Layer 5 of a small transformer language model trained on English Wikipedia (13 layers, counted from 0, width 64).
A neuron adds its activation times its output weights to the MLP's output. To switch it off is to set its activation to zero at one token and run the rest of the model.
A neuron's activation on a vector x is GELU(weights . x + bias), where the dot is the dot product.

Input weights of the MLP neurons that the questions are about. A number n stands for n times 0.0069.
n5 (bias -0.051): -2 11 29 -30 -94 9 -29 -12 -43 22 6 2 66 -31 -4 3 48 -25 10 -80 11 31 -21 -9 -17 -63 -38 -20 23 -21 -3 10 -10 35 -7 30 1 -16 -22 -3 4 3 -1 -2 18 -22 18 91 18 45 29 35 22 -6 -7 -16 9 -11 -44 44 -50 39 -32 -24
n13 (bias -0.053): 32 36 8 -8 -20 -16 28 -18 -30 67 8 8 7 12 -10 8 -16 12 -13 -12 9 -15 4 -11 -1 25 26 -9 -5 -6 -6 -24 12 -47 -43 -18 69 4 -46 -79 20 40 -57 -44 -15 -77 2 69 -9 10 -18 7 -19 5 15 -34 -27 76 9 66 12 5 -2 1
n16 (bias -0.098): 10 -2 21 -32 -47 10 10 -31 2 -27 5 33 5 -16 28 -62 46 12 -18 13 30 22 -30 -1 5 -9 -37 -28 -7 -8 8 -61 24 18 24 12 49 18 3 15 38 -15 -14 -34 18 -25 7 37 10 -16 -17 -5 -27 7 7 -13 -15 -8 -29 -29 16 14 -60 36
n25 (bias -0.050): 9 16 8 4 17 14 7 -55 21 -6 36 9 48 -23 11 -49 -29 -6 -10 -37 94 -24 -4 -12 23 40 -10 -7 60 -2 -3 -6 -5 -47 -38 -3 21 -11 -21 11 3 -44 13 14 50 14 45 -12 -3 62 41 -31 -51 -1 24 13 -54 13 -46 9 -16 16 23 2
n29 (bias -0.086): 13 2 9 -12 -3 11 -71 7 15 7 -5 48 -2 0 -55 -24 37 15 -15 12 -19 55 -63 15 15 -2 1 -53 0 -24 -32 -67 49 25 10 -4 6 1 13 -16 -43 4 -19 3 -23 -42 14 16 -13 39 33 7 -27 -18 -14 14 58 31 -21 2 45 15 -53 47
n43 (bias -0.020): -51 -18 62 27 -5 15 -19 -13 28 -24 -12 -24 15 22 17 -38 -4 -19 9 28 19 34 -16 -19 -19 -53 5 -37 47 5 -1 11 -31 35 -10 25 19 11 -30 -20 -6 -29 29 5 -11 13 -3 28 28 15 58 26 15 -25 -24 -37 16 -39 -34 16 -12 43 -23 65
n44 (bias -0.080): 22 -42 23 -7 -9 7 30 -21 -20 25 13 3 -9 18 55 19 55 23 -9 -57 13 -13 3 -12 1 27 -1 -93 -64 -64 -26 -39 -5 38 -16 3 10 -39 47 23 -13 16 39 -41 1 45 33 -3 6 39 -17 -1 0 15 19 -61 -27 73 -47 -18 -17 -5 20 3
n65 (bias -0.056): -38 -41 12 15 -15 -14 -3 12 25 60 10 -36 1 34 54 -78 -5 -22 34 18 24 -18 30 27 34 50 23 -13 3 -35 7 4 8 20 -32 10 -6 23 42 2 9 -58 -55 5 42 -11 12 -6 -47 -11 -57 8 -64 -51 47 25 -10 -26 -30 -31 13 14 -1 2
n79 (bias -0.046): 22 -9 -4 -20 -13 30 -2 7 11 -1 40 74 7 8 39 -2 -9 -7 37 18 8 13 7 20 9 -2 21 -22 -21 -4 -38 -62 15 -27 12 -18 74 16 -22 -24 23 6 -3 14 16 26 8 -10 23 0 23 -16 -17 -52 4 -5 -18 38 23 -36 4 12 -3 -46
n126 (bias -0.056): -40 -52 30 -42 -34 33 3 14 22 -65 -31 -14 -3 88 20 -27 21 61 20 -3 2 27 -29 70 -16 4 26 12 -19 -11 14 -5 19 37 -26 17 1 -22 2 -37 -16 17 44 -14 -9 20 0 -18 -39 -32 76 3 -15 -36 -70 -1 14 14 -1 3 -25 32 32 9
n160 (bias -0.083): -74 -19 -3 -28 -18 33 16 -60 46 -15 40 -27 -29 82 -33 20 -44 22 64 -2 77 40 8 28 -10 17 -3 -12 9 -29 15 -5 -14 63 -16 3 -33 17 11 -63 29 -26 -55 50 17 -7 7 24 -15 -24 3 6 -53 -48 -48 15 21 -9 29 -24 19 43 -14 -51
n171 (bias -0.068): 23 14 16 -38 -3 -34 4 1 -60 32 -7 39 41 -9 -61 -19 -12 -15 4 27 28 7 -6 56 -6 -6 34 -36 -12 -94 -46 -8 6 7 -26 -6 35 -57 17 -2 12 -12 -12 40 52 -41 6 88 19 -16 64 38 -30 -47 -18 23 25 -9 -58 62 42 73 -32 -23
n184 (bias -0.063): -9 -34 -7 -33 -18 36 15 -7 41 17 7 20 15 17 -17 -15 9 3 48 -16 25 27 -3 -4 32 -3 37 -30 -7 -2 -10 8 -14 6 24 21 26 22 -11 -19 -25 -25 38 -21 -13 -9 0 16 -1 -27 -2 -10 -9 7 -30 -14 1 38 -25 -6 -46 0 -11 24
n192 (bias -0.063): 2 31 11 -40 22 -38 -22 12 -26 72 23 -30 -4 40 -27 2 -37 24 -9 -12 5 11 2 -4 5 3 -32 -20 -12 -43 -1 -7 31 2 12 -44 -3 7 1 15 -39 -3 15 9 7 -22 6 44 22 -9 17 16 -22 -16 30 1 -4 -15 -11 10 -54 -6 -32 38
n194 (bias -0.105): -49 -22 26 -31 -28 -7 43 -20 -6 35 -3 -27 35 24 45 6 27 -8 1 25 4 34 -50 -6 1 29 29 -7 -31 -36 -25 -40 -7 16 -29 -14 20 25 -24 -15 -40 -7 7 -71 5 -7 1 7 -20 15 -22 26 -7 23 36 0 -34 12 -16 30 -16 -23 -24 59
n201 (bias -0.067): 12 -12 8 -27 10 36 38 -19 -22 37 -13 -47 28 -7 -8 40 -9 33 54 -7 -22 44 -8 -30 -11 5 19 -39 -17 -3 -15 -38 37 -14 12 -31 -23 -22 -30 -2 -18 4 4 -20 -5 20 20 -7 -9 -8 31 23 -9 12 41 -42 2 27 -22 -18 -62 9 -7 18

Output weights of the MLP neurons that the questions are about. A number n stands for n times 0.0067.
n5: 37 -4 51 22 -20 29 -1 -47 7 21 -33 -37 14 -7 12 0 29 34 70 2 -21 2 32 11 -12 -16 0 -23 -11 16 -1 -25 5 15 37 -33 -81 13 -51 18 26 -43 7 27 -17 -24 10 -30 -82 -44 23 -3 34 14 48 -58 25 -22 3 6 4 -18 2 26
n13: 10 18 -8 5 -11 -7 14 34 9 -19 -53 -38 -26 15 -7 -20 -36 19 3 3 14 9 -2 10 -15 10 2 1 -14 -6 -8 -11 12 -36 -14 12 -10 -7 22 18 12 24 10 -20 42 -68 23 -47 -16 -2 17 11 31 -37 35 -58 -5 -21 1 31 -38 7 16 69
n16: 17 2 -29 4 11 -2 -6 -5 16 -42 0 10 4 19 11 -4 -9 -2 -1 -3 8 5 17 -5 15 -34 19 -20 34 26 -15 4 -23 4 -6 8 -25 28 -20 -15 23 -23 -31 14 4 -8 -11 -43 2 37 24 -15 2 26 -3 22 -6 34 -7 -14 0 -19 16 -8
n25: 37 -14 23 -7 33 -14 9 16 -24 -46 -15 7 -34 13 13 5 -12 -8 3 -35 -71 -33 34 37 4 -32 1 -38 27 -14 -8 -7 21 -4 28 -22 -5 -12 -38 47 21 12 14 -11 -39 -18 26 -15 -6 -27 4 19 61 -22 19 -20 -2 22 56 -1 26 17 37 8
n29: 27 15 -29 -25 -14 4 -16 10 11 4 1 -28 -23 -8 26 -3 10 -38 12 59 -14 12 -7 4 23 -9 10 5 30 -11 -20 10 -4 14 -28 -3 -1 16 -4 -18 36 6 3 -15 -11 3 22 12 38 19 -35 -12 -39 -22 6 0 -40 -6 9 8 2 18 4 14
n43: 10 -1 -30 10 21 12 12 -6 -1 54 4 31 -6 -39 0 52 -18 0 6 13 -20 -68 6 12 3 -13 -19 -16 25 -21 -21 5 27 10 30 -5 -1 8 -22 -20 -30 71 -42 21 -4 -54 -14 30 -14 6 -19 20 17 26 14 -40 0 4 -14 -26 -26 -17 26 45
n44: 13 -10 12 -25 -18 -22 -7 -11 -24 3 -56 11 -1 25 -7 7 31 29 7 4 -4 -12 17 11 -10 28 -2 6 29 -32 -8 38 -42 -12 -19 -18 -14 26 13 -11 3 -38 86 31 11 9 17 -36 -38 -16 6 51 -3 -32 0 0 3 23 -28 -15 48 38 -3 -46
n65: -14 2 -10 3 26 -51 -9 33 -18 20 40 27 4 -20 -17 24 60 5 -11 20 -49 17 -19 28 19 22 -18 -28 -15 -15 -45 15 -30 -20 -22 47 4 -21 -39 -20 44 6 -44 -4 14 28 -29 -27 -19 -12 8 40 -18 -15 21 -1 3 -20 22 50 -8 4 15 -12
n79: 8 20 2 3 -13 -11 -18 -16 15 11 -16 -28 3 9 -31 -17 11 15 -30 7 0 -3 0 -28 17 -19 -18 13 -15 8 -28 -4 0 -15 31 18 -14 8 -13 -3 1 23 9 11 -9 -8 14 1 7 -13 25 27 23 5 -16 14 -13 6 3 0 -2 -15 17 8
n126: -11 44 -14 -26 27 48 -42 -9 -62 -22 -19 18 18 34 -17 19 22 16 10 -52 34 -31 19 -10 29 -25 11 20 33 37 9 20 47 -20 20 -25 -23 -7 29 -29 -42 27 -4 41 51 -12 16 8 -8 -25 17 8 -13 -5 8 -31 27 -10 -13 -25 -35 -49 17 -39
n160: 21 19 -58 -11 -26 38 -42 -29 25 30 5 23 18 17 73 8 -11 26 -6 16 -4 21 40 -34 -21 36 10 19 -29 -12 -8 -6 -23 2 12 -63 16 -29 10 -6 21 -29 45 -30 -50 22 -19 -66 65 18 -7 69 0 6 -8 -55 -29 -10 -20 1 1 -2 3 21
n171: -8 -5 -10 12 44 44 -19 -4 42 -11 -33 -23 45 40 -2 -4 -10 -18 40 -3 -29 -40 -89 16 22 8 52 -6 0 -12 -47 -35 -23 36 -9 26 8 21 -40 -33 4 -15 35 3 65 67 -53 -9 40 9 49 -21 -16 -94 -8 4 -21 -16 -16 -17 -8 30 26 7
n184: 19 19 -25 -5 7 8 -18 -8 -7 -9 17 10 -9 5 -16 -14 -11 6 12 11 -6 3 11 11 -9 -18 17 -3 -7 8 12 7 14 -11 12 35 11 0 12 1 1 2 -4 10 -15 1 -6 -19 20 2 2 9 7 3 -19 1 -12 -14 -3 -21 7 -19 -1 6
n192: 8 13 -11 -10 -21 13 9 -27 -35 -11 22 2 2 11 12 -15 35 21 -8 25 -16 32 -8 1 -28 -31 17 29 14 -18 -13 -13 -17 -24 -4 8 -26 20 26 1 12 10 21 -46 4 -10 22 -10 28 2 -16 16 31 10 12 22 -41 -7 -8 -12 36 1 -21 -9
n194: 11 23 -29 -16 3 -10 -19 31 12 20 8 79 19 -26 33 -52 21 -14 14 -21 7 13 -37 41 35 -21 0 -21 -23 -12 -34 -39 21 11 -9 -54 1 -36 18 65 30 13 9 -26 -15 -3 -13 -19 23 21 22 19 -4 29 17 41 13 -32 -50 -11 5 -10 -18 -10
n201: 8 18 -12 -10 1 -11 -9 -18 13 24 -25 15 7 -6 25 -14 31 24 -17 -17 -4 8 13 -29 -10 0 -1 -30 -39 -13 -9 -3 -28 -1 27 2 5 -41 25 11 -2 3 20 -8 9 6 -16 21 22 -3 8 21 27 5 -5 -2 11 -2 -3 -34 -10 -27 -31 14

Each question names a token from some text and the token that comes next. It shows the vector x that enters the MLP there. A number n stands for n times 0.061.

Then comes g, the gradient of the next token's log-probability with respect to the MLP's output, scaled to length 1. A neuron's effect is roughly proportional to its activation times (output weights . g). A number n stands for n times 0.0058.

"E", then "-T"
x: 2 13 -29 -27 1 1 11 6 10 11 -7 14 10 4 -6 -5 -4 7 5 14 -12 -13 15 8 19 24 -5 -4 3 4 -9 -8 -1 -21 8 6 -2 28 1 16 7 -4 -8 -15 -6 3 -48 -26 12 -1 -15 -35 40 6 -4 18 -12 5 -3 8 -1 -11 21 7
g: 9 -27 7 63 15 -9 -12 6 15 1 5 7 5 -16 10 18 -10 21 -11 -4 15 -61 36 -3 13 -2 1 20 -9 -10 -5 46 -1 -1 -21 -19 25 -14 -11 -18 28 -6 21 -4 4 26 -20 -37 -19 -4 -18 -66 3 -1 -30 -6 22 4 29 -1 16 1 17 -32
Switching off which neuron hurts the next token most? n192

"pe", then " and"
x: 1 10 -18 -26 -6 16 0 11 10 11 2 -1 -3 -4 4 0 -12 -3 5 9 -18 9 -19 0 -4 17 -8 -5 4 19 -3 -1 3 -13 14 9 1 30 -6 20 -15 20 0 -4 -3 9 -62 -25 -4 15 0 -33 29 8 -3 17 -5 7 5 -7 4 -12 7 -2
g: 7 -30 8 32 12 -13 -20 43 -5 9 17 -26 -8 18 -2 0 6 9 52 11 -24 -50 -3 0 10 -23 -22 -8 3 -3 -1 17 13 6 -47 9 12 13 -19 -3 -3 2 -31 -12 34 40 -39 -17 12 -15 7 -2 -14 -46 30 -21 29 -9 5 31 15 27 -1 -21
Which neuron, switched off, raises the next token's probability most? n79

" and", then " finally"
x: 5 10 -34 -34 -3 -5 11 4 7 3 2 -3 -2 -6 10 -11 -6 -15 7 13 -11 6 -3 -2 4 20 1 2 -4 -2 10 -5 -7 -10 10 14 -1 18 9 19 -4 8 -9 -3 2 -8 -90 13 10 -12 2 -2 7 10 -2 17 4 4 -4 5 -5 0 21 5
g: -44 46 -10 -33 43 -9 9 -9 26 -29 -7 -6 -4 15 10 -5 0 -14 11 -11 -4 10 -13 -10 18 -11 33 -35 24 -10 -11 -16 -11 23 2 -4 -14 63 7 22 -18 2 8 -6 -34 -8 48 -6 -15 9 21 22 5 -47 32 -7 -1 -18 -7 -28 -17 9 8 3
Which neuron, switched off, raises the next token's probability most? n171

" ", then "7"
x: -10 4 -30 -27 -7 -7 4 5 4 -3 1 -11 -4 4 -3 0 6 -1 4 20 -17 11 5 -25 5 1 -13 -8 11 29 24 -4 -3 -19 13 -10 1 25 -1 20 7 3 -4 -9 2 -9 -53 -3 12 -6 1 -5 33 40 15 4 15 -5 -3 -7 -3 -10 -1 15
g: 0 -48 -1 33 -22 -23 -27 8 13 26 -7 -23 -25 6 -10 18 4 8 -23 28 30 -4 46 -17 0 10 23 1 -22 -19 -22 -16 -17 0 22 -26 6 9 25 -2 -19 -25 50 -9 -9 21 3 24 0 -31 -10 23 -28 12 28 1 7 21 -6 35 -46 21 -1 -25
Which neuron, switched off, raises the next token's probability most? n16

" of", then " f"
x: 19 10 -23 -29 0 -6 0 1 3 -4 -5 -2 -6 -3 -1 1 3 -8 -4 13 -5 4 -5 8 -4 20 -14 -15 6 13 11 -13 -7 -13 7 11 6 19 1 5 13 6 -13 -3 -1 -13 -95 13 10 2 12 -4 7 8 -3 7 8 13 -5 21 8 7 11 -5
g: -13 1 28 14 -24 1 15 -13 -4 47 1 42 16 26 39 6 14 -7 -12 -14 -18 12 -26 12 49 -28 10 -28 -12 -15 -32 17 -38 -27 42 -1 11 11 -23 35 -10 -24 0 -24 -23 -15 7 -2 8 24 4 7 -11 -1 27 -24 -20 27 -34 -22 16 -4 -5 -19
Which neuron, switched off, raises the next token's probability most? n13

"enh", then "aus"
x: -11 5 -13 -25 -9 12 -13 -4 9 -22 7 -8 0 -9 10 17 21 -8 2 12 19 7 -16 4 -7 9 -14 -19 4 11 4 -12 -2 -15 12 7 -8 26 14 22 -1 7 20 -17 -11 20 -43 -40 13 11 -10 -25 28 23 9 10 -5 10 -4 -2 -12 -13 7 16
g: 9 31 54 -13 8 0 -55 5 -36 8 -20 12 -6 -12 17 -2 6 16 -9 -25 28 0 14 21 -18 -13 -4 -14 -20 -56 -13 -13 21 34 -25 5 -41 45 7 5 -3 -3 1 11 16 6 12 -10 10 -21 11 29 0 28 -22 8 -17 26 2 -29 1 11 20 -34
Switching off which neuron hurts the next token most? n44

" sequ", then "encer"
x: -30 9 -28 -17 -11 13 13 -6 10 7 -1 -4 -5 -13 9 5 20 -6 -8 4 -23 10 -20 -6 -6 -1 -23 -19 17 19 0 -16 -18 -10 8 12 -18 24 2 13 -26 11 -2 -3 -3 3 -32 -28 44 -1 1 -6 75 14 3 -8 6 9 -1 19 17 -8 -8 8
g: 17 -7 8 -35 -25 24 35 -8 13 17 -18 20 26 2 -17 -2 8 0 -32 6 -29 2 11 -7 54 25 -7 1 20 -38 -28 -25 14 -31 4 3 16 33 14 -24 -24 -40 -4 -8 37 31 41 6 1 4 -21 33 -10 -8 14 26 -23 -26 -13 -12 -14 -23 3 -10
Which neuron, switched off, raises the next token's probability most? n5

"ical", then " |"
x: 12 1 -22 -28 -3 8 -4 -4 5 2 3 4 1 0 0 -4 16 3 -1 7 -27 11 -14 4 18 2 -7 -11 19 18 1 -3 -1 -20 16 10 -6 22 1 7 -1 -9 6 -13 1 -3 -72 -3 25 -1 11 -27 25 2 -1 -4 7 11 -9 19 12 -3 17 -2
g: -20 58 -17 18 -22 13 -20 18 -7 -31 10 7 8 11 15 -22 10 -18 37 13 18 26 -6 -17 21 -32 11 18 25 -11 11 34 -18 4 9 -14 -12 10 -14 10 23 12 -13 8 -2 10 50 -5 -23 5 -27 -37 11 9 -20 -34 -16 1 1 -16 31 -11 -35 -54
Switching off which neuron hurts the next token most? n29

",", then " Se"
x: -1 7 -28 -25 3 -12 1 10 8 5 17 -12 -17 -4 9 -5 4 0 4 13 5 6 -2 6 4 4 -11 -16 0 12 21 -6 -3 -13 5 8 0 42 0 20 1 -3 -15 -2 8 0 -87 -4 2 -6 1 -4 9 8 -1 11 2 -11 -6 3 -7 5 14 -1
g: 25 -28 2 26 8 18 -54 12 -13 -3 -16 13 13 -16 0 -14 22 8 44 30 18 -32 -19 17 -1 -20 -44 30 -27 -7 -9 16 -26 -24 3 19 -4 -31 7 0 7 3 -38 23 -11 19 -24 15 26 10 -14 21 -21 -16 -4 20 -5 -15 -2 -16 57 0 31 -7
Switching off which neuron hurts the next token most? n65

" third", then " to"
x: 7 12 -15 -27 -14 1 -3 -6 0 -1 -2 -8 19 -7 5 -9 17 -1 2 9 -7 12 -3 1 3 -4 -22 -2 13 30 -1 2 -7 -15 11 9 -9 27 22 14 2 14 3 -16 -10 0 -81 11 -7 -7 3 -13 32 12 8 -4 6 -2 -9 16 -11 -3 14 13
g: -40 26 30 9 -7 -9 -15 19 -2 -13 42 14 -12 -35 6 28 -29 -3 30 7 7 -29 11 -26 -7 -42 -14 -1 -26 1 9 11 15 45 -13 35 -19 -4 31 -16 12 0 13 21 -16 -5 -27 4 11 -6 21 -37 -6 -20 54 -26 23 -3 -16 -4 9 14 -33 1
Switching off which neuron hurts the next token most? n5

"oman", then "e"
x: 15 10 -15 -23 -2 7 4 -1 9 -2 9 -15 0 -2 14 -6 -3 -2 11 5 -28 25 0 -4 12 4 -14 -12 9 29 8 -3 -10 -17 21 9 -11 17 -3 14 -12 3 10 1 -4 11 -72 -5 -4 -2 15 -27 26 -4 1 2 8 1 -10 1 -9 -7 17 1
g: -4 24 -32 -14 9 11 21 -7 45 -3 -17 7 10 -14 -14 54 35 -9 -39 -3 -61 8 -7 -38 -28 22 -4 -4 -36 18 -25 -14 -33 -3 -24 13 -4 19 11 -21 37 0 -6 -5 8 29 9 34 9 4 2 -2 -20 28 -3 10 -9 29 -13 0 19 -17 -2 11
Switching off which neuron hurts the next token most? n201

" St", then " Anne"
x: -6 7 -32 -32 -1 -2 0 10 8 -21 -15 -2 0 21 12 -4 -2 -4 -8 20 -23 8 -9 -8 -2 18 -2 -6 0 11 -7 -5 -1 -10 8 7 5 14 17 26 -3 18 11 -20 -8 9 -51 -29 -3 -13 6 -17 6 40 12 3 17 1 -2 14 -10 -7 16 16
g: 4 22 -15 -63 26 -1 13 18 -13 -16 -12 -28 0 0 -3 -12 -29 -8 7 7 19 44 -11 -7 5 21 9 -28 0 13 20 13 -9 -22 29 0 -10 16 -17 6 -17 32 -13 17 -10 -8 -8 34 -20 -26 42 44 0 -59 4 -26 -6 -12 -7 -10 11 45 15 -11
Switching off which neuron hurts the next token most? n126

" presence", then " of"
x: -20 9 -15 -33 -17 9 0 7 6 -9 4 -6 11 -3 -2 -7 9 5 -10 17 6 18 2 13 -16 0 -6 7 10 11 15 4 -13 -11 14 14 1 23 6 5 0 11 -5 -4 -4 -3 -74 -6 -8 -1 9 -19 36 -1 -4 7 -4 -9 6 14 0 -8 12 0
g: 5 14 3 -87 7 -2 12 -14 -4 5 -8 6 6 12 -18 -28 -2 14 -3 17 -30 21 9 -13 -17 11 1 -30 -11 17 1 -40 10 -22 43 -8 -14 41 0 15 -6 6 -13 -18 11 -8 66 1 -13 -8 17 25 -4 10 26 0 4 2 -39 15 -6 6 -21 27
Switching off which neuron hurts the next token most? n126

":", then "25"
x: -7 2 -24 -30 14 11 -8 7 4 -1 -7 -7 -19 1 -15 1 -10 4 -3 7 -4 14 -13 5 -12 14 -14 -21 17 7 17 -6 6 -15 12 1 -11 33 2 25 -1 1 -2 -2 9 -9 -80 -1 18 -2 5 -2 11 10 9 -3 1 9 2 14 10 -1 3 7
g: -11 -1 26 -34 -7 -3 -34 23 20 27 9 -16 15 -11 2 4 21 27 28 20 -16 -31 7 -11 25 -15 -20 -21 56 -3 -1 -22 -34 -2 -36 0 -21 -1 13 6 28 -23 -6 5 19 -35 36 6 14 27 13 27 -19 3 -26 2 -4 18 -49 20 -24 -3 -29 21
Switching off which neuron hurts the next token most? n29

" occur", then "."
x: -32 11 -33 -29 -11 20 4 7 11 0 -2 -7 8 -12 -2 12 16 -5 8 11 -3 3 -16 10 -28 -1 -18 -3 9 23 13 0 -10 -5 12 15 -16 33 6 20 -2 13 6 3 -7 1 -57 -9 9 7 2 -8 38 7 -6 1 0 9 -7 -1 -18 -12 -17 6
g: 35 15 -12 10 7 7 35 -2 -34 16 -2 -28 -11 9 -9 -36 34 19 -20 8 20 6 11 6 -9 -5 7 1 29 -33 -11 -33 5 -23 17 -27 -3 27 1 11 10 -19 9 38 -27 36 18 -7 -63 -16 -4 -10 12 17 11 -2 20 -18 -57 -16 31 9 6 -13
Switching off which neuron hurts the next token most? n5

",", then " Ober"
x: -3 7 -30 -30 2 -12 2 12 4 3 17 -12 -15 -1 9 -1 0 -4 6 11 4 9 -2 5 4 4 -3 -21 -1 5 21 -6 1 -11 8 8 -1 42 3 22 -1 -2 -14 2 7 -2 -84 -4 1 -4 -2 -2 12 5 -1 12 2 -7 -5 10 -9 5 8 -1
g: 37 -12 12 -40 31 24 11 -12 -16 -12 9 26 -4 -17 5 -8 4 -12 20 -31 -4 29 22 14 -24 4 -14 -11 -30 -17 10 -20 -35 -22 31 18 -27 5 -10 44 15 2 3 -41 1 39 56 29 -12 3 -18 23 -10 1 -23 -22 -30 11 8 -6 -17 20 5 -14
Switching off which neuron hurts the next token most? n192

"ic", then "on"
x: 8 1 -28 -32 -3 9 -10 -6 7 -5 6 -4 -15 10 8 6 2 -5 -7 4 -13 8 -15 6 8 12 -7 -20 15 9 19 -5 11 -12 17 8 -9 23 -3 17 -2 -6 1 -10 0 -2 -54 -12 21 7 6 -35 28 5 2 -7 2 15 -9 17 12 -3 21 4
g: 12 45 13 -29 -21 16 0 15 22 -24 9 -2 -6 -4 -7 9 32 -12 -32 21 -31 23 -5 -22 3 47 9 12 -6 18 -3 -6 -41 -6 -8 -7 -14 -36 27 -16 -5 4 37 -34 -30 22 32 -34 -19 11 14 -22 16 40 10 4 9 13 -29 16 14 -34 -14 -16
Switching off which neuron hurts the next token most? n43

" as", then " highly"
x: -20 4 -33 -28 -5 -2 4 -5 6 -12 -6 -8 3 3 -10 -6 -5 4 0 9 15 18 6 1 -7 12 1 -13 -3 5 29 2 -11 -8 12 14 -8 23 2 14 9 7 1 10 -1 -5 -86 12 8 -4 9 -7 4 19 7 10 2 -10 -13 10 -5 2 10 5
g: -2 42 -25 25 5 5 -24 -40 -13 25 -16 -9 20 21 24 -2 2 -33 2 -14 45 4 -2 6 10 -6 0 18 1 -18 -14 -16 -42 66 -36 15 -26 -7 -4 35 -9 -11 24 -35 26 -24 -3 2 0 18 -43 5 -11 5 4 8 -11 -6 4 -14 34 13 -11 12
Switching off which neuron hurts the next token most? n160

" direct", then " evidence"
x: -6 9 -12 -30 -8 8 8 -12 5 -6 -2 -7 7 5 8 -2 32 -7 -7 3 -30 10 -1 3 -6 1 -8 -5 17 26 8 -6 -1 -9 11 11 -15 21 4 5 -5 5 12 -8 -1 -10 -78 -3 14 7 12 -15 33 7 5 11 -3 -3 -19 17 1 -7 6 2
g: 1 -7 -2 4 -14 -3 8 -40 7 -3 -33 -36 -8 33 -28 -15 -29 11 -4 -4 29 13 -12 41 2 29 -10 -27 4 -42 -12 17 -13 23 -8 -17 -10 15 10 23 12 -32 -6 -3 23 6 -14 -5 31 10 61 22 -4 -7 -52 -28 9 8 -5 -11 19 36 12 23
Which neuron, switched off, raises the next token's probability most? n43

" is", then " a"
x: -18 19 -29 -28 -4 -2 11 -4 0 -16 2 -5 5 -12 -4 3 -2 -13 -5 8 22 18 -20 5 -13 7 3 -16 10 12 23 -6 -16 -4 7 11 -1 26 22 13 -13 -1 -12 -6 1 1 -73 10 19 5 -3 -14 20 16 7 16 6 -17 -4 -7 8 10 9 8
g: -13 -34 -42 3 20 7 14 -15 -2 -33 -7 17 -2 -18 4 45 -15 23 -5 -6 -1 -9 25 4 -27 -15 -2 -25 -13 -25 7 28 -8 -24 13 -2 16 37 10 5 10 -11 -4 34 -4 28 22 -21 38 -31 30 -37 9 1 13 46 -14 -47 5 20 -6 -8 22 -27
Switching off which neuron hurts the next token most? n16

" conducted", then " at"
x: -22 13 -39 -27 -12 3 5 -8 3 7 -3 -3 10 -10 -4 3 8 -18 10 2 -2 16 -2 11 -19 7 -21 -10 8 16 5 -7 -5 -5 13 10 -3 23 -4 7 -6 -2 7 7 10 -1 -74 12 -1 9 12 -11 52 5 -7 14 6 -6 -3 11 -1 7 22 -16
g: -18 -23 -1 16 25 7 -39 16 15 -1 -6 45 -12 5 12 56 -16 -6 -50 9 18 5 -15 3 -18 -4 -13 16 37 15 4 -18 8 7 47 -7 29 18 -13 -2 -5 27 1 -27 -39 -11 -8 -28 -34 -17 10 -2 9 7 20 4 -12 18 4 3 -55 -27 17 -2
Which neuron, switched off, raises the next token's probability most? n5

"ually", then " four"
x: -10 18 -22 -31 -6 3 11 -14 0 -2 3 -8 2 -6 0 3 4 3 9 11 8 7 -3 7 8 13 8 0 22 16 -8 -8 0 -13 11 8 -4 29 15 0 -3 1 -16 -15 -8 -3 -78 -13 10 12 -11 -19 34 -5 3 14 9 1 -4 2 4 4 12 -3
g: 4 -13 0 -15 25 -13 -28 -12 38 14 -10 -7 4 -29 -36 8 10 -13 -10 13 -26 -12 -71 17 -20 15 7 5 -4 -1 14 -1 -10 18 -24 8 19 9 -20 5 23 37 -6 -21 47 7 -53 0 -7 -9 5 29 -4 19 31 26 6 -5 -1 -22 32 3 -30 35
Which neuron, switched off, raises the next token's probability most? n65

"L", then "IA"
x: -10 15 -8 -28 -1 1 10 5 3 -3 -4 -4 9 7 -5 -4 -8 -6 2 12 -12 10 9 -4 8 11 -18 -16 -2 1 6 -9 -15 -14 13 5 -7 20 -6 34 -17 5 15 -6 -9 13 -40 -27 8 -14 -2 -34 13 18 8 30 15 -5 11 32 -4 -15 -8 21
g: -37 -22 -8 14 24 -12 -3 4 -23 34 -21 35 38 -11 -2 -41 -8 2 -32 -9 8 5 63 -14 60 14 -7 -18 9 -17 -3 12 10 -7 3 -18 6 5 -25 -13 -10 -12 -7 1 54 -22 17 16 6 -33 -27 -12 3 -9 -14 -13 20 -14 1 13 27 -7 24 4
Which neuron, switched off, raises the next token's probability most? n192

"I", then "'m"
x: -8 3 -26 -19 3 1 14 7 14 9 -5 -6 5 12 -5 -16 -1 -2 10 18 -19 6 22 1 7 26 1 2 14 13 -7 0 -9 -26 14 11 -5 16 14 26 -6 -7 15 -13 -3 -2 -57 -19 -4 -15 -3 -24 20 0 11 18 -1 -12 -15 9 -13 -18 25 7
g: -30 2 10 27 -2 -11 -24 -11 0 -11 -12 45 -13 8 -29 20 -5 -22 8 23 32 -12 -5 -6 10 57 -15 43 9 -20 -40 -19 0 -16 1 -22 -25 36 40 -1 -10 9 -4 8 -24 -37 36 21 12 -19 -16 12 9 -26 10 -21 -29 16 -2 -17 4 -7 21 28
Which neuron, switched off, raises the next token's probability most? n65

" ", then "5"
x: -12 7 -25 -29 -14 -9 5 4 10 -6 0 -19 -7 -3 2 -3 8 -1 5 18 -10 7 5 -17 1 0 -11 -4 12 27 27 -14 -12 -18 9 -6 5 28 -6 35 11 6 -1 -3 -3 -4 -53 5 4 -9 10 -3 37 34 8 1 13 2 -6 -12 -4 -11 3 18
g: -21 14 36 40 -28 -2 -47 31 -8 25 -6 -1 -2 -14 -32 -9 -13 25 -12 15 35 -33 21 -18 1 -9 -18 20 -5 -7 -19 5 -31 26 25 -26 -28 -22 26 -12 -7 9 39 -5 20 -7 -7 27 10 -8 8 -38 -41 29 35 -3 -7 -4 17 20 -17 0 19 -14
Which neuron, switched off, raises the next token's probability most? n16

" settlement", then " by"
x: -3 12 -17 -26 -4 1 4 10 3 -14 3 -9 -2 -10 7 -11 4 -3 0 7 2 5 -5 3 -8 4 -11 -9 15 12 14 -5 -7 -7 18 15 -9 23 -6 13 -6 13 8 7 -9 -2 -83 8 -10 9 19 -22 27 7 -3 4 10 -6 -5 -4 -8 -3 18 8
g: 22 -4 -20 -16 -16 -31 -9 -32 4 20 24 0 1 21 -4 -32 12 -22 46 13 -49 -8 21 27 -29 -20 -5 10 -24 2 -7 29 11 38 -2 2 -22 8 -6 -4 -13 -26 -17 -3 -12 27 -2 23 17 -42 22 -12 14 12 -22 14 -11 -5 27 1 6 70 -6 -12
Which neuron, switched off, raises the next token's probability most? n126